Layer 6 of a small transformer language model trained on English Wikipedia (9 layers, counted from 0, width 128).
A neuron adds its activation times its output weights to the MLP's output. To switch it off is to set its activation to zero at one token and run the rest of the model.
A neuron's activation on a vector x is GELU(weights . x + bias), where the dot is the dot product.

Input weights of the MLP neurons that the questions are about. A number n stands for n times 0.0026.
n24 (bias -0.038): 30 -25 -18 11 -26 46 8 -13 -41 -1 16 -25 -11 2 8 16 16 -13 14 41 33 1 10 -56 -19 -12 -35 1 20 -4 5 -1 -3 10 50 13 -28 1 21 -13 -19 34 0 -20 40 0 5 14 13 -49 1 -32 18 21 0 35 -39 16 -14 -23 -13 -2 -31 2 -7 6 49 -7 11 23 -5 -51 -4 -8 10 38 17 5 9 -8 28 3 -5 -10 15 -23 -44 -9 14 -24 13 1 -6 -20 -11 0 27 10 13 -51 4 -22 -2 -17 15 31 11 -12 -7 34 -3 14 5 -1 -25 14 30 -43 -23 -2 8 -15 3 -11 -40 -16 -1 12
n39 (bias -0.158): 39 19 21 23 -15 -30 11 8 12 23 -36 -29 -5 60 -3 10 -57 2 6 12 -19 -5 12 13 -51 33 56 -11 17 -11 18 2 24 -1 26 -4 -9 69 17 15 6 -23 -34 26 -7 12 -24 27 20 -7 -7 -20 28 -6 11 16 11 -18 -24 -46 -29 9 -8 -10 -32 -28 15 -3 13 -23 -61 -17 -24 40 -33 -48 -53 -37 0 -2 27 -23 -26 -19 27 -2 21 -8 7 15 -23 28 -27 -4 69 -28 -16 26 -6 14 1 -20 -19 -11 -41 -10 52 -70 32 -12 -2 -8 17 -30 7 -32 57 18 1 27 8 -64 2 31 28 49 53 -22
n41 (bias -0.050): 22 -1 19 24 0 1 -16 44 -1 -4 33 -8 23 21 -44 18 15 11 2 -16 -21 38 6 12 7 48 -22 17 19 43 2 -9 44 16 36 -4 7 -47 -4 -6 -34 -24 -35 -9 7 1 26 9 45 -14 -20 4 -37 -12 41 -33 4 2 -3 24 -21 15 -47 48 26 16 3 -21 -28 3 25 -16 -11 -6 -14 -9 15 -8 -29 -56 25 -5 42 21 -8 10 -25 -11 -17 -41 -29 28 9 -8 13 -34 5 0 13 -6 8 52 30 0 -28 -26 32 0 -15 -29 24 22 65 -1 -35 -7 -16 19 3 -14 42 15 -6 11 -33 -11 32 -20
n99 (bias -0.097): -7 7 24 7 -35 -32 -67 -2 14 13 -10 13 -28 -6 -4 -6 16 -5 21 11 5 -26 -10 -2 -14 15 -39 -6 6 30 60 -82 15 29 7 -26 -23 18 5 66 -27 -40 12 21 -28 -59 -9 26 35 -11 -18 12 28 -35 -52 -30 -2 19 1 -16 8 3 -8 22 0 19 -8 58 2 34 -2 -9 -13 -25 11 -36 -42 9 -22 -6 11 43 25 11 16 -43 -7 26 -11 -14 16 2 -18 -22 15 18 -15 23 -56 11 30 -8 18 6 22 -9 -3 45 16 33 29 -39 -2 -13 -9 9 4 66 -20 10 8 45 -11 -24 37 46 -10 -55
n108 (bias -0.163): 26 -5 35 -2 -37 5 18 3 -20 -1 29 -6 -13 38 -3 12 -3 20 -11 -22 -1 -20 2 40 4 8 34 12 19 43 -6 -12 0 -6 16 -51 -3 -10 -16 -22 -20 -7 3 -24 10 19 -17 -3 5 7 -20 -43 17 -39 41 -21 34 15 2 -1 34 -12 -43 7 5 -3 -25 -18 -23 -12 14 38 -21 -1 13 -32 -30 10 15 -27 -9 4 17 28 19 -13 -11 20 2 -8 12 -1 -25 -26 36 26 -1 -34 2 -44 27 -21 -12 -20 -25 1 -28 1 -10 13 -2 8 -23 12 -12 31 17 11 -61 17 -6 6 -20 27 48 13 -19 -8
n130 (bias -0.006): -22 14 14 -18 8 -7 9 23 -26 -24 29 -2 0 -16 20 31 -15 -38 -9 3 7 8 11 44 -9 3 4 36 15 18 -5 -27 -2 -24 16 -1 -4 61 23 5 -5 -12 -16 9 4 36 -39 4 -16 -7 16 -27 5 34 10 2 31 20 -19 -50 4 -8 -34 16 -32 -29 28 2 4 -3 2 -18 -6 -30 -27 7 -14 39 18 2 -1 8 -1 15 30 2 9 25 -10 45 -9 -21 10 8 -2 -24 5 21 -5 15 12 -4 13 -15 25 -44 4 -11 7 13 -4 -28 -37 -2 9 20 18 -11 -14 8 2 22 16 -23 2 -4 11 -2
n259 (bias -0.261): -34 43 -10 35 -21 60 -53 -28 -21 -7 54 -19 6 59 48 -1 -42 -12 -7 18 27 -47 34 -3 22 8 -2 -22 15 17 37 -26 -20 22 -4 45 16 -11 6 16 22 -41 39 -9 -49 29 -47 48 26 13 37 -12 -11 6 7 11 -4 24 27 -39 13 -35 6 -2 -58 -26 21 -44 -3 3 -53 -55 20 -3 -14 21 -39 -31 3 3 -10 6 -19 24 -8 29 -12 34 -36 -59 -39 3 -51 -24 13 10 -9 8 3 -6 57 24 39 -46 56 31 -22 21 0 -10 4 -23 21 -31 2 -46 -2 30 -36 44 6 21 7 39 31 8 39 -20
n311 (bias -0.186): 5 48 29 40 10 12 24 22 -14 -31 31 -23 25 8 -39 -5 5 19 -28 -10 14 -38 -13 -5 -17 21 -25 -1 -8 -1 51 21 11 -24 -58 -25 9 2 4 16 -15 14 -18 -7 22 8 12 30 -44 -22 -31 -47 2 -29 -42 37 5 47 -1 17 -14 -5 12 -60 27 17 5 -41 9 8 6 9 -5 -22 0 -25 -42 -23 33 9 -37 -16 -25 47 16 0 -47 67 -38 -15 1 -6 -24 53 -8 -5 11 -2 -2 3 58 -50 23 -47 13 18 12 16 -20 23 18 -14 22 -38 6 9 8 19 10 -50 25 -6 -36 -2 -13 -41 5 -5
n355 (bias -0.130): -44 -34 9 -17 22 -46 5 -5 -46 4 -1 -47 42 8 47 24 24 6 -3 13 10 15 25 2 -2 61 29 4 7 -12 18 -16 -17 -26 20 -62 -30 27 37 -6 21 23 8 31 15 47 -24 6 -8 -10 16 -27 28 1 -49 -18 -12 -82 -51 5 -32 15 22 -4 3 26 12 14 -31 11 -6 -6 -32 18 -13 -5 -21 -20 -5 -13 -17 39 -6 44 4 19 -11 -24 47 19 -24 16 -17 -23 24 -46 -30 13 36 12 25 -30 36 8 30 -67 14 -37 -16 -46 -29 11 23 -19 -20 -9 45 -24 24 13 0 7 16 53 -32 -19 -2 -44
n502 (bias -0.208): -19 -19 -5 -20 -11 4 8 -9 4 33 38 -7 -14 73 -22 7 9 -12 -18 -5 19 -18 -68 7 43 52 -59 -57 -33 2 -10 32 42 15 50 -3 5 -2 -12 22 10 -18 -21 -36 -18 -49 -14 6 -1 52 46 -11 15 -6 19 -15 -22 18 -4 48 -9 3 -17 -14 47 -4 -5 -15 -36 -31 -15 -15 31 21 19 -12 -4 1 -34 -47 4 -11 -34 22 -20 23 32 27 -6 9 -16 -56 46 -2 16 25 -6 19 -25 -66 5 10 13 18 -26 -23 4 -62 95 -57 17 -30 31 35 -25 -4 8 -10 -50 36 45 1 9 -27 16 -10 -6 -60

Output weights of the MLP neurons that the questions are about. A number n stands for n times 0.0022.
n24: 25 -4 37 -16 20 -6 -9 -5 -9 -18 33 31 1 -28 -6 2 21 10 0 2 -27 -10 -16 31 24 -11 -8 -11 -7 -34 -19 -34 -20 7 -7 -26 -3 3 48 -8 -6 -11 22 37 -11 1 3 -16 -80 25 -10 4 -15 13 6 -9 43 -53 -26 12 3 -19 -25 27 -4 4 -51 -4 8 -36 18 -3 4 8 21 49 21 7 -15 33 -3 -19 -26 30 11 -8 1 -1 -11 6 -23 27 -6 -7 24 29 10 -3 -16 37 7 -2 -21 6 16 -17 -18 -36 -3 -29 0 12 -7 -7 30 27 6 25 -5 5 -13 8 -9 -6 4 37 1 -1
n39: -4 -3 19 -33 -12 -6 -15 23 29 40 -12 -11 33 30 3 4 -27 -6 -16 1 -41 -19 3 46 16 -35 3 -19 -7 -24 -80 15 -7 33 -21 5 15 -13 -33 -13 -7 -6 31 -5 16 35 27 33 30 1 -4 -32 27 -6 33 8 0 -32 -7 32 -4 -46 4 25 51 -37 -5 -18 15 17 32 26 15 24 6 16 -9 14 -29 -18 -1 4 -29 -13 1 -8 -26 -11 -27 11 -48 4 18 -8 -9 53 18 -38 1 12 32 34 38 13 -14 -37 19 -24 -1 1 -30 -8 3 24 -3 8 -41 -26 13 26 -7 29 -9 -11 -8 -9 -19 -5
n41: -3 31 -15 -4 16 27 -43 33 12 0 23 0 12 -56 -1 -10 29 8 7 19 -36 10 3 3 -24 -32 24 -5 -24 32 -7 -13 -13 -27 -5 -11 55 -10 26 -5 26 -14 -22 -24 11 27 24 -4 -10 16 -27 29 -22 -11 9 22 -1 -5 -2 -17 2 3 15 -19 8 -18 -13 -23 10 -16 -41 6 -22 -23 24 12 -49 13 5 44 7 -10 -21 -13 11 -24 3 -20 7 16 -8 -10 8 15 27 -2 15 -47 -64 -7 4 -31 13 9 1 3 -43 -24 9 -7 -11 19 -50 13 36 4 47 -12 36 14 30 -8 -40 24 -30 35 11 20
n99: 2 30 -15 24 0 -22 20 3 -72 38 -14 8 43 7 15 -3 -13 34 19 -13 -94 40 -23 45 -44 -6 26 -16 16 5 12 -2 -7 -37 -14 44 24 -6 -17 -19 32 23 29 7 -16 -6 -13 -42 -8 17 28 0 -25 -32 42 -14 17 16 -7 -5 12 49 -14 3 -42 2 -12 -27 -4 -28 54 17 -24 2 -39 -19 14 32 -1 -7 -10 6 20 -2 -5 -20 -1 -28 -15 -19 -16 29 -33 -25 12 4 -1 -3 -10 -8 1 1 24 8 -10 20 21 7 -4 -3 -24 22 -14 -8 1 -7 -44 6 52 -19 20 20 18 -20 36 5 26 -4
n108: 13 3 -8 1 6 -34 39 -18 29 31 25 6 -16 -35 16 -3 36 -12 3 1 -68 21 32 -1 -45 -1 -30 -15 -29 -15 -8 12 -4 9 2 -14 15 7 17 -5 -13 -16 27 -7 -2 1 27 16 -43 -16 20 24 1 22 -9 -2 -18 -13 2 -11 -8 11 26 -1 34 -17 1 13 42 -63 57 -9 26 -6 -3 9 -14 -18 -4 3 6 13 4 0 -20 45 14 -12 18 29 -22 18 -15 19 -22 30 27 17 -2 -28 -16 6 -29 23 -19 -18 7 -10 20 -36 -16 7 -3 1 -2 -33 -31 12 20 -14 23 -4 -17 -19 -22 -16 -2 -20
n130: 17 20 17 25 2 27 -14 -28 11 -7 -10 -14 -47 4 -2 -22 -3 4 21 13 43 -13 -3 -17 9 -14 12 -22 5 -12 -23 34 7 -36 -4 11 7 -26 8 7 -15 26 5 -38 3 -18 1 -13 29 -14 3 35 32 5 -4 -7 -24 -3 58 11 -12 34 9 -29 -15 34 6 22 -5 26 38 40 25 -30 -22 3 61 -53 -27 -10 17 25 -22 -40 -43 -6 -17 -4 37 -19 -20 6 6 22 -3 10 7 18 1 0 -13 -2 -12 2 4 19 -32 -16 12 14 -22 19 37 -40 -16 5 -7 -13 27 -13 -24 -48 -8 10 -4 -2 9 10
n259: 13 5 14 -20 42 -26 -26 -17 -71 37 -27 38 -63 13 23 -38 6 -12 19 -29 62 17 -57 -20 -36 8 32 50 9 -18 44 -23 2 9 11 -43 15 53 -30 -18 -27 -28 18 19 21 -9 -24 15 -37 -3 7 5 12 -1 -9 -30 14 33 -32 -10 10 -16 44 -27 41 4 -2 -8 -43 -37 14 -10 31 23 51 -18 -61 29 -23 -11 -1 -16 -11 -5 34 -29 25 43 66 -42 -16 17 26 -8 1 -12 3 14 18 -44 5 14 -32 11 16 15 19 49 -43 24 26 49 33 -45 -29 4 -5 -10 3 16 10 5 13 -44 -23 -7 -21 10
n311: -8 28 -16 18 -9 8 -24 31 9 -27 -42 -12 -32 -22 30 26 -33 -40 -5 8 31 -36 -18 -24 -7 -17 38 -1 -5 -21 5 -5 35 -16 29 -10 -14 33 36 0 -31 -11 -15 -5 4 -17 4 -1 -84 11 24 11 0 -35 1 27 4 -7 4 -6 13 46 28 19 -12 -17 -5 20 -1 -60 -1 -9 -20 25 1 -44 5 7 3 -2 23 -27 -1 -31 21 -20 22 4 -25 11 3 18 -1 8 17 -10 -7 27 43 39 35 8 3 21 17 -23 -15 -3 -3 -13 23 -2 28 -18 -40 -12 47 -19 27 -7 -1 0 -5 20 -39 12 27 -39
n355: -13 -37 8 -1 -17 -16 -43 -9 17 56 -1 9 20 -10 -17 24 -26 24 3 -2 44 11 21 34 -8 42 1 -15 -8 -46 -17 -38 17 -29 4 -18 11 -7 -20 26 0 23 24 16 -9 -40 10 31 3 24 23 1 -25 -17 28 22 25 -8 -17 -21 -14 -23 21 -27 19 -13 -24 14 -16 47 2 -7 6 -21 16 -24 -21 4 -22 7 34 18 8 -41 25 -6 46 5 -7 -33 35 -48 14 18 -16 -5 -18 -25 -40 -13 -9 9 -6 -14 12 61 -4 -25 4 3 -23 2 10 4 4 -26 -3 24 5 37 -15 29 -16 21 23 2 23 1
n502: -7 15 16 0 22 9 -14 17 -3 -8 14 13 -60 1 7 -3 29 45 -20 44 -87 -14 65 -9 6 34 -20 -12 -35 -14 -42 -58 -11 -28 0 -17 36 -18 0 13 -12 41 -26 17 45 36 -11 12 42 7 5 -30 -25 19 -13 6 13 -7 65 -7 -37 -3 -8 -6 24 -25 24 -24 45 -28 25 -18 -7 39 23 -34 -26 -11 6 -16 -8 -10 -22 -25 -26 -13 30 12 -18 -49 -18 -21 11 -20 40 -43 -2 46 -47 -33 13 19 5 2 19 19 -4 -58 0 12 48 -17 -26 61 -37 -22 34 -11 28 -18 41 35 -21 -29 5 0 18 34

Each question names a token from some text and the token that comes next. It shows the vector x that enters the MLP there. A number n stands for n times 0.061.

Then comes g, the gradient of the next token's log-probability with respect to the MLP's output, scaled to length 1. A neuron's effect is roughly proportional to its activation times (output weights . g). A number n stands for n times 0.0038.

"ality", then ".\n"
x: 10 -16 28 -3 19 -9 68 15 -6 -5 11 -7 4 -12 1 -41 -3 1 48 -20 -60 -1 0 18 -22 -3 21 -7 -22 -12 -1 -2 -12 -4 -22 -13 33 -6 -6 -34 11 -18 27 7 -1 9 -5 10 -53 4 -27 22 2 48 -11 6 12 -11 -23 -11 -15 -26 -7 32 10 16 24 20 7 -59 18 8 0 15 11 17 21 17 15 15 -19 3 2 -4 24 -12 3 -9 1 -11 -14 -17 25 -10 -10 4 -7 4 14 9 -11 4 2 8 27 14 11 -7 14 -13 -19 10 -26 -14 22 30 6 38 -2 5 -24 0 2 -37 0 9 -7 -15
g: 7 -24 2 -6 12 -21 16 -18 6 -1 3 -12 4 49 11 1 -2 6 -5 -32 6 39 -31 -34 -8 -16 -16 -20 -2 -10 5 20 -29 -4 -25 -6 -3 21 -5 24 15 -14 -5 45 -40 10 53 4 7 8 2 41 3 -51 -26 20 15 1 50 22 5 36 46 7 -14 -8 14 4 -17 4 65 14 35 5 60 -2 -8 12 -31 -29 -21 3 -11 7 -1 -20 5 -26 -11 -41 7 12 -39 1 -4 26 -21 -38 -7 -16 40 -36 -16 -32 24 19 15 -28 -14 4 -32 45 -17 2 1 3 12 29 -28 13 -34 -9 -37 -9 9 -33 29 14
Switching off which neuron hurts the next token most? n130

".", then " In"
x: 17 6 1 -1 -27 38 39 -3 -22 2 12 16 23 6 -1 6 -1 -12 -17 7 -37 -3 -12 35 0 -6 -3 6 2 6 3 -14 24 29 -14 -19 -20 -11 8 6 -12 -17 30 1 -1 11 -14 -13 -69 2 17 7 -10 0 -4 -8 12 -12 -5 18 39 -11 -4 14 3 -5 5 -7 -22 -67 27 24 5 10 9 -7 -3 -12 3 11 -42 -39 11 25 7 3 4 17 -6 22 9 16 -45 -14 19 13 5 -16 17 -23 18 3 10 -5 -13 34 -6 4 -22 -9 20 8 -3 -21 19 -12 -13 35 -20 13 14 14 17 -36 8 12 11 -20
g: 2 31 12 -23 6 -21 10 -23 -40 -2 39 24 -36 20 -43 -9 4 8 -31 1 -12 15 -54 26 -26 23 -4 30 -17 -47 -12 -4 -7 8 1 19 -8 -4 2 -5 11 -17 -35 -24 7 27 26 6 16 -16 8 17 21 16 15 18 -36 0 2 -27 12 -1 -5 -12 -15 -8 -43 8 5 22 -16 -1 20 -5 9 28 47 23 0 2 -36 30 -10 -19 32 26 45 -9 1 52 -16 -10 -61 -5 39 -31 -25 -26 8 -8 13 26 -4 64 -21 -22 -1 23 68 -25 20 17 -13 7 9 -33 -2 4 -7 -33 3 2 16 -33 12 -12 -9 -1
Which neuron, switched off, raises the next token's probability most? n311

"16", then ".\n\n"
x: -24 12 -6 33 2 9 29 -3 19 21 11 0 10 -9 9 -25 24 -1 15 -23 -68 -5 23 26 -2 8 -23 30 -33 14 2 11 -28 7 -17 -2 19 -2 1 -30 -3 17 10 34 15 11 29 13 -53 -16 -9 16 16 -6 11 9 8 -2 -5 -34 50 -8 -15 7 -30 -7 5 1 -19 -37 26 7 -13 31 40 -7 -34 30 10 5 -18 -21 32 9 12 -9 -18 -8 -6 -4 -21 18 -4 -68 -5 24 7 -2 17 -12 -14 1 -23 27 18 -5 11 10 13 19 8 -11 -37 -12 4 20 8 27 -17 -8 7 21 -3 -6 5 -5 -5 1
g: 8 -3 20 -39 41 30 16 1 6 23 15 -5 23 37 48 18 -24 -16 -17 9 4 -4 -39 -39 16 19 39 -39 -8 6 -19 6 5 -7 -6 -31 -2 29 -21 -42 -2 3 -5 -41 20 -49 14 -21 18 26 4 38 3 26 -12 2 15 3 25 20 30 2 19 29 -3 -8 -6 0 -40 10 46 23 36 21 49 -18 14 19 -33 6 -25 -16 38 16 3 -32 -31 -1 -11 -2 0 0 -31 -2 -36 -5 -24 -34 25 -35 7 -19 3 9 28 -22 -20 -5 17 9 6 31 26 -39 -39 -25 -8 19 15 12 -23 -18 -35 -39 20 -23 -23 3
Switching off which neuron hurts the next token most? n130

" U", then "nd"
x: -24 25 11 4 4 -9 -6 -27 37 -7 -2 13 1 18 1 -6 37 -29 7 -34 -30 -11 54 3 -26 25 -24 4 -1 2 -3 -6 -30 20 -23 10 2 -39 45 -13 5 -39 32 27 12 -8 4 19 -24 21 -21 1 -11 -11 -20 16 32 10 4 -41 13 -7 29 6 -18 -3 9 -6 5 -41 -33 -24 -22 15 53 -17 6 5 -3 -1 -37 11 56 28 -14 -20 -4 -25 0 7 -4 0 -8 -25 13 13 -4 -1 9 17 7 20 -5 12 5 -13 -8 23 -27 -3 -17 5 2 -16 15 -7 20 64 33 -10 -2 -24 1 -2 5 5 9 -19
g: -26 -2 14 14 11 31 17 11 -1 1 -7 -6 -3 -8 -20 15 5 -17 7 -9 1 -13 -15 -3 46 62 20 8 -18 -37 15 -32 -33 -1 4 7 -3 -23 -24 2 -10 -3 -41 -33 -1 -10 24 37 -8 11 60 31 33 -4 -4 -45 27 -1 -3 43 -8 -27 7 22 10 -15 -27 -23 -13 -10 7 32 15 -8 21 13 -16 -34 20 -15 -45 -13 -23 3 -4 42 42 35 -15 14 -6 -32 -20 13 -17 42 -21 -27 -52 28 -13 19 -5 -3 1 4 -15 13 10 -12 3 -21 23 -33 56 0 21 7 25 11 -40 -3 -34 10 24 -56 8 16
Switching off which neuron hurts the next token most? n355

" M", then "ard"
x: -5 -6 -12 3 -11 -26 -3 9 21 5 -2 -6 13 -8 4 -6 51 16 11 -2 -29 -3 6 6 15 -8 6 39 11 4 -8 24 -4 8 -37 -19 11 -20 49 -17 -17 -27 22 10 26 -8 -30 0 -82 12 -2 28 -15 -18 2 63 6 9 0 -4 3 18 2 4 -2 12 19 -1 -19 -47 0 -20 5 10 -3 -15 8 -2 18 -9 -12 -18 17 19 8 -19 -10 36 -8 -19 19 -14 -17 -33 13 15 23 -11 13 9 0 -4 -5 37 -8 -2 -7 11 -24 4 14 3 -35 23 16 -13 -18 32 10 -21 1 2 16 -2 -2 -13 -38 9
g: -30 -3 5 -39 16 26 18 18 -33 -35 -6 -32 -25 0 29 24 26 -5 30 -1 -15 20 -14 -32 -5 31 -7 -19 -2 -18 -44 33 41 21 -5 24 12 53 7 48 14 22 -29 -14 24 20 12 12 -16 1 -12 -33 0 24 15 9 -12 -13 -5 -25 20 12 -22 16 14 -30 9 17 43 -17 -6 -12 3 -9 40 -5 -39 -8 -12 48 2 8 -1 -16 -22 14 -31 -10 -17 -14 23 39 30 46 3 16 -4 -32 -23 -17 32 1 -25 -8 -26 -29 -23 -7 37 -20 -13 9 -34 18 -48 -5 26 -7 23 -33 -48 -8 18 -16 27 -11 -16 25
Which two neurons, each switched off alone, lower its probability most, in order? n311, n108

" of", then " S"
x: 19 13 -17 -5 -31 25 28 -14 -14 -7 4 9 10 -4 1 -5 -3 -14 -14 10 -64 -6 -10 20 -1 -6 -9 7 11 0 3 -12 12 25 -4 -17 -15 0 20 1 -15 -13 40 -6 0 15 -3 -1 -59 3 4 0 -6 4 -7 3 17 -14 -2 13 40 -17 2 24 -22 -8 16 -13 9 -72 27 16 2 -2 25 -15 -5 -6 10 11 -35 -42 18 20 -4 5 -4 15 -6 22 13 0 -22 -13 15 -4 19 -3 15 -17 20 6 25 0 -7 35 1 3 -26 -9 16 -2 0 -6 12 8 -12 31 -17 17 5 11 6 2 15 11 5 -17
g: 31 30 30 1 7 -7 17 18 16 -17 -47 -21 13 -31 -53 -8 85 -15 -4 2 -6 -28 -26 -43 -10 6 -29 12 -41 -4 -19 23 15 -15 -27 1 -28 -14 20 -10 15 -5 -17 15 -15 -29 -8 10 6 27 2 -2 12 22 -16 23 -31 -19 -39 -2 -13 6 -10 -12 13 33 21 -16 -1 -5 -20 -4 -38 14 -14 63 -6 21 -20 10 -2 -4 -2 27 0 2 18 14 24 -11 -56 17 -59 46 8 -2 7 8 9 -5 -20 -6 27 11 45 -29 22 2 5 -20 8 21 -10 6 27 -28 -8 -16 3 17 22 -23 10 -8 9 7 50 44
Switching off which neuron hurts the next token most? n108

"ist", then " Rep"
x: -8 22 7 -28 6 -15 32 -8 -1 -9 7 -26 22 20 -12 -20 -18 -22 34 -9 -53 -7 20 -18 -24 3 12 -4 -4 -7 -24 17 2 24 -13 -21 -9 -46 6 -24 4 -20 48 5 -19 47 30 11 -44 6 -30 8 10 34 -3 -2 8 -33 -21 -14 18 -11 35 -3 -32 -2 -3 -1 27 -16 7 -14 8 23 11 34 13 22 40 64 -14 -27 35 7 10 -20 27 -38 3 27 16 28 17 5 -4 -16 16 4 -10 -4 -5 7 -28 20 -13 16 18 -26 7 20 -39 -22 -41 -5 8 -10 6 28 21 6 -14 -14 16 -6 -9 2 13 -23
g: 48 34 -49 9 -6 -2 -2 -17 23 -15 -62 -11 -11 21 -17 39 -14 24 -20 21 0 -7 28 21 -55 -10 5 20 -11 -5 -2 5 12 26 19 17 -39 -5 -44 -17 -11 -60 -11 18 38 -39 -5 -22 17 16 13 -16 -14 -12 8 1 -28 7 6 16 -3 -21 9 -3 0 26 0 8 -8 18 2 -15 36 23 8 -36 -15 11 -1 25 6 -46 13 10 12 -26 38 -6 21 31 -50 -4 -13 3 8 3 57 -5 6 -26 -15 -7 -18 -33 34 10 -15 -26 15 28 -10 4 -18 33 -46 8 -31 -6 30 -7 30 41 -16 -11 -12 27 19 21
Switching off which neuron hurts the next token most? n39

" F", then "ac"
x: 15 20 1 -13 11 -3 41 -11 27 -10 3 28 21 4 0 1 33 9 31 4 -28 5 -1 -33 -25 -11 0 20 7 -19 3 -6 -44 -11 2 9 2 -31 42 -6 10 -23 29 -8 -4 5 21 30 -54 -8 0 9 -15 14 10 9 17 -21 -4 -23 -36 -13 -3 -4 20 21 13 -16 -12 -42 -21 -28 3 32 28 -25 22 -17 17 20 -14 -13 63 1 -19 -37 -6 -25 -6 -1 11 -10 28 -3 7 5 17 -35 35 -14 -11 21 -2 13 6 11 10 -12 -15 0 -5 18 -14 27 14 20 11 41 4 11 -14 -10 -13 -29 -13 -52 -7 6
g: -5 -10 -30 -12 0 -21 32 23 33 -17 34 -42 -12 -60 -10 -8 -19 32 10 -17 -17 -37 9 -12 -3 0 -25 22 47 26 21 5 -8 -1 28 -27 20 -12 -1 -68 10 -17 -74 23 -2 0 7 7 -5 20 -14 9 5 23 -34 19 -23 -16 -4 21 15 4 21 21 -44 26 -19 22 -4 5 35 15 4 -1 -5 -13 -3 -58 -13 -13 -11 -32 -16 22 -16 -10 -2 7 -37 5 4 13 18 -33 -31 -35 9 13 11 22 -24 14 -25 -2 13 21 -17 0 -2 -10 21 -17 -11 -7 29 44 -14 15 19 20 30 14 41 12 37 15 43 23
Switching off which neuron hurts the next token most? n24

",", then " during"
x: 12 5 5 -4 -32 28 40 -2 -20 1 15 9 20 3 4 5 -3 -20 -21 12 -43 -3 -13 35 -9 -2 -4 4 6 1 5 -11 19 33 -15 -18 -24 -4 10 4 -12 -16 26 3 0 15 -14 -10 -61 1 21 10 -8 10 -6 -5 12 -12 -6 18 36 -19 -5 16 -7 -10 10 -8 -18 -72 26 19 5 11 14 -2 -6 -9 6 1 -30 -41 12 22 -1 -1 0 23 -2 22 11 17 -37 -15 15 5 14 -21 10 -24 21 11 16 -4 -13 35 -6 7 -27 -11 22 6 0 -9 14 0 -10 41 -16 10 11 14 12 -22 6 14 9 -27
g: -31 -47 32 -17 -25 -27 37 31 41 -8 25 -14 11 41 8 0 10 15 25 -46 -23 -12 -25 2 5 15 4 -15 1 6 -2 30 -50 -6 16 -7 24 25 -3 -10 -11 -11 -9 -44 1 -71 -4 -29 -31 -11 5 25 28 25 37 36 6 -5 14 1 17 31 32 -15 -39 -42 -11 9 -12 -32 8 1 33 -29 14 28 27 63 1 -29 12 -3 35 -36 17 -46 -9 7 -7 -2 -4 -4 -6 -17 -25 22 -29 -33 22 9 16 10 -8 12 -6 -16 0 22 -11 0 -2 9 -18 -10 -27 19 13 26 28 10 13 32 1 -13 -1 2 -6 -41
Switching off which neuron hurts the next token most? n108

" this", then " period"
x: 13 -1 16 10 -6 6 12 11 -1 7 16 -15 -19 7 -8 -28 -16 -8 21 -14 -84 5 52 39 11 -4 11 24 20 26 24 -31 1 12 -22 -16 -2 -31 10 6 0 -22 24 11 7 -23 3 24 -24 -16 -21 -4 8 -1 28 8 17 8 -3 -18 -7 -12 -18 -18 14 -8 20 5 30 -37 30 14 23 19 32 -15 -9 36 -10 -2 -7 5 17 -8 -12 1 1 -4 14 7 -12 21 6 -54 8 9 5 21 -13 -35 -17 -22 -29 -4 -1 -13 10 2 -15 -16 15 -10 -42 20 -3 11 26 34 1 -7 -9 23 3 -25 2 5 -7 7
g: 22 -29 48 -17 20 4 17 -17 12 -21 -22 -20 -42 17 -13 11 24 6 39 -13 20 -1 37 -6 -38 3 32 22 -1 -16 23 -11 -19 -3 40 -15 -27 -30 -5 18 14 -24 23 -6 17 -5 23 -16 4 5 -36 12 14 55 -32 14 20 7 34 34 -5 7 22 -1 -25 -9 13 -14 -12 1 -14 -34 59 -31 20 -34 -20 10 25 60 -25 -15 -21 -21 -19 30 20 7 -1 37 -10 47 -32 -5 -22 -14 -15 -15 13 0 -41 -36 0 10 -19 -5 16 -23 17 18 -25 44 -48 -15 -8 -14 32 10 -11 -21 -17 3 20 0 -33 -5 -9 -1
Which neuron, switched off, raises the next token's probability most? n99

",", then " where"
x: 9 3 -4 -7 -23 -11 52 8 -5 9 7 -3 12 -12 -1 -2 0 -27 -8 2 -78 -6 6 28 -15 5 5 14 4 -13 24 4 10 7 -18 0 -7 -33 7 -10 5 -14 27 -1 9 7 0 -6 -58 -5 22 20 -8 23 2 -3 17 -5 -12 -2 19 -17 0 29 0 -4 -13 -11 -4 -48 24 3 -4 14 28 15 8 6 -18 -13 -11 -41 17 20 -14 -24 -10 12 5 7 10 -10 -17 -10 -1 0 24 -23 14 -12 5 21 -7 13 -12 36 -11 13 -25 0 2 19 3 12 31 17 -23 58 -8 13 -6 15 4 -25 12 20 7 2
g: -10 -24 5 -6 6 -5 20 31 11 -10 29 -31 27 42 53 -64 21 17 -17 -40 27 0 2 4 -6 30 4 23 25 -13 19 9 -14 6 32 -14 -9 -8 -25 0 -34 -13 -22 -22 7 -31 -34 -8 1 14 36 57 -10 46 -14 -3 -6 -20 16 7 -9 7 16 24 23 25 -4 17 -10 6 29 2 10 27 8 10 11 -10 1 -50 -6 6 28 -51 -1 -28 -20 -43 21 -22 -15 -6 -9 -34 -34 3 -23 -8 -13 -18 9 -33 32 32 26 -16 -3 54 -48 -8 17 33 19 -6 -7 13 -17 28 -4 24 -8 -27 -25 -16 14 -10 -10 -39
Which neuron, switched off, raises the next token's probability most? n259

" pro", then "cess"
x: 8 -6 33 -11 14 2 28 -10 8 -14 13 30 21 -10 9 3 7 -7 10 -6 -31 20 16 10 1 -10 11 53 11 5 -2 -22 27 15 14 1 31 -24 14 -21 -15 4 9 10 -12 -11 5 -23 -32 -2 -14 2 -42 -5 -4 -2 19 -14 -72 -23 24 -23 -4 -3 -13 11 43 12 -20 -38 11 -5 6 -21 44 -13 -7 37 -28 -22 8 -1 70 2 -17 0 24 -14 2 -34 -9 -11 15 -46 -7 -19 6 -8 14 5 -14 -24 9 34 -3 43 1 24 -40 -5 -22 9 8 12 2 2 27 71 11 -14 -22 -8 -9 -32 3 -3 6 -10
g: 17 28 -8 4 6 -20 17 -22 -44 -8 30 -48 11 8 -17 -1 -1 38 -37 -1 -5 1 24 15 -11 26 2 -28 48 -27 -5 -47 5 -2 33 2 -18 -20 -53 10 -21 15 11 -37 -3 30 -9 -24 -20 -36 -8 -25 19 13 -26 23 -37 15 24 -46 -33 23 25 48 6 15 7 37 10 -12 4 2 37 -23 -5 8 -2 33 0 -3 -3 3 10 26 2 10 17 -34 5 21 -4 13 -3 -17 8 -1 10 3 6 1 8 25 2 12 -3 22 59 33 6 36 -30 8 -47 -26 -14 -31 29 15 -11 -59 2 15 14 -10 -47 17 -11 -26
Switching off which neuron hurts the next token most? n108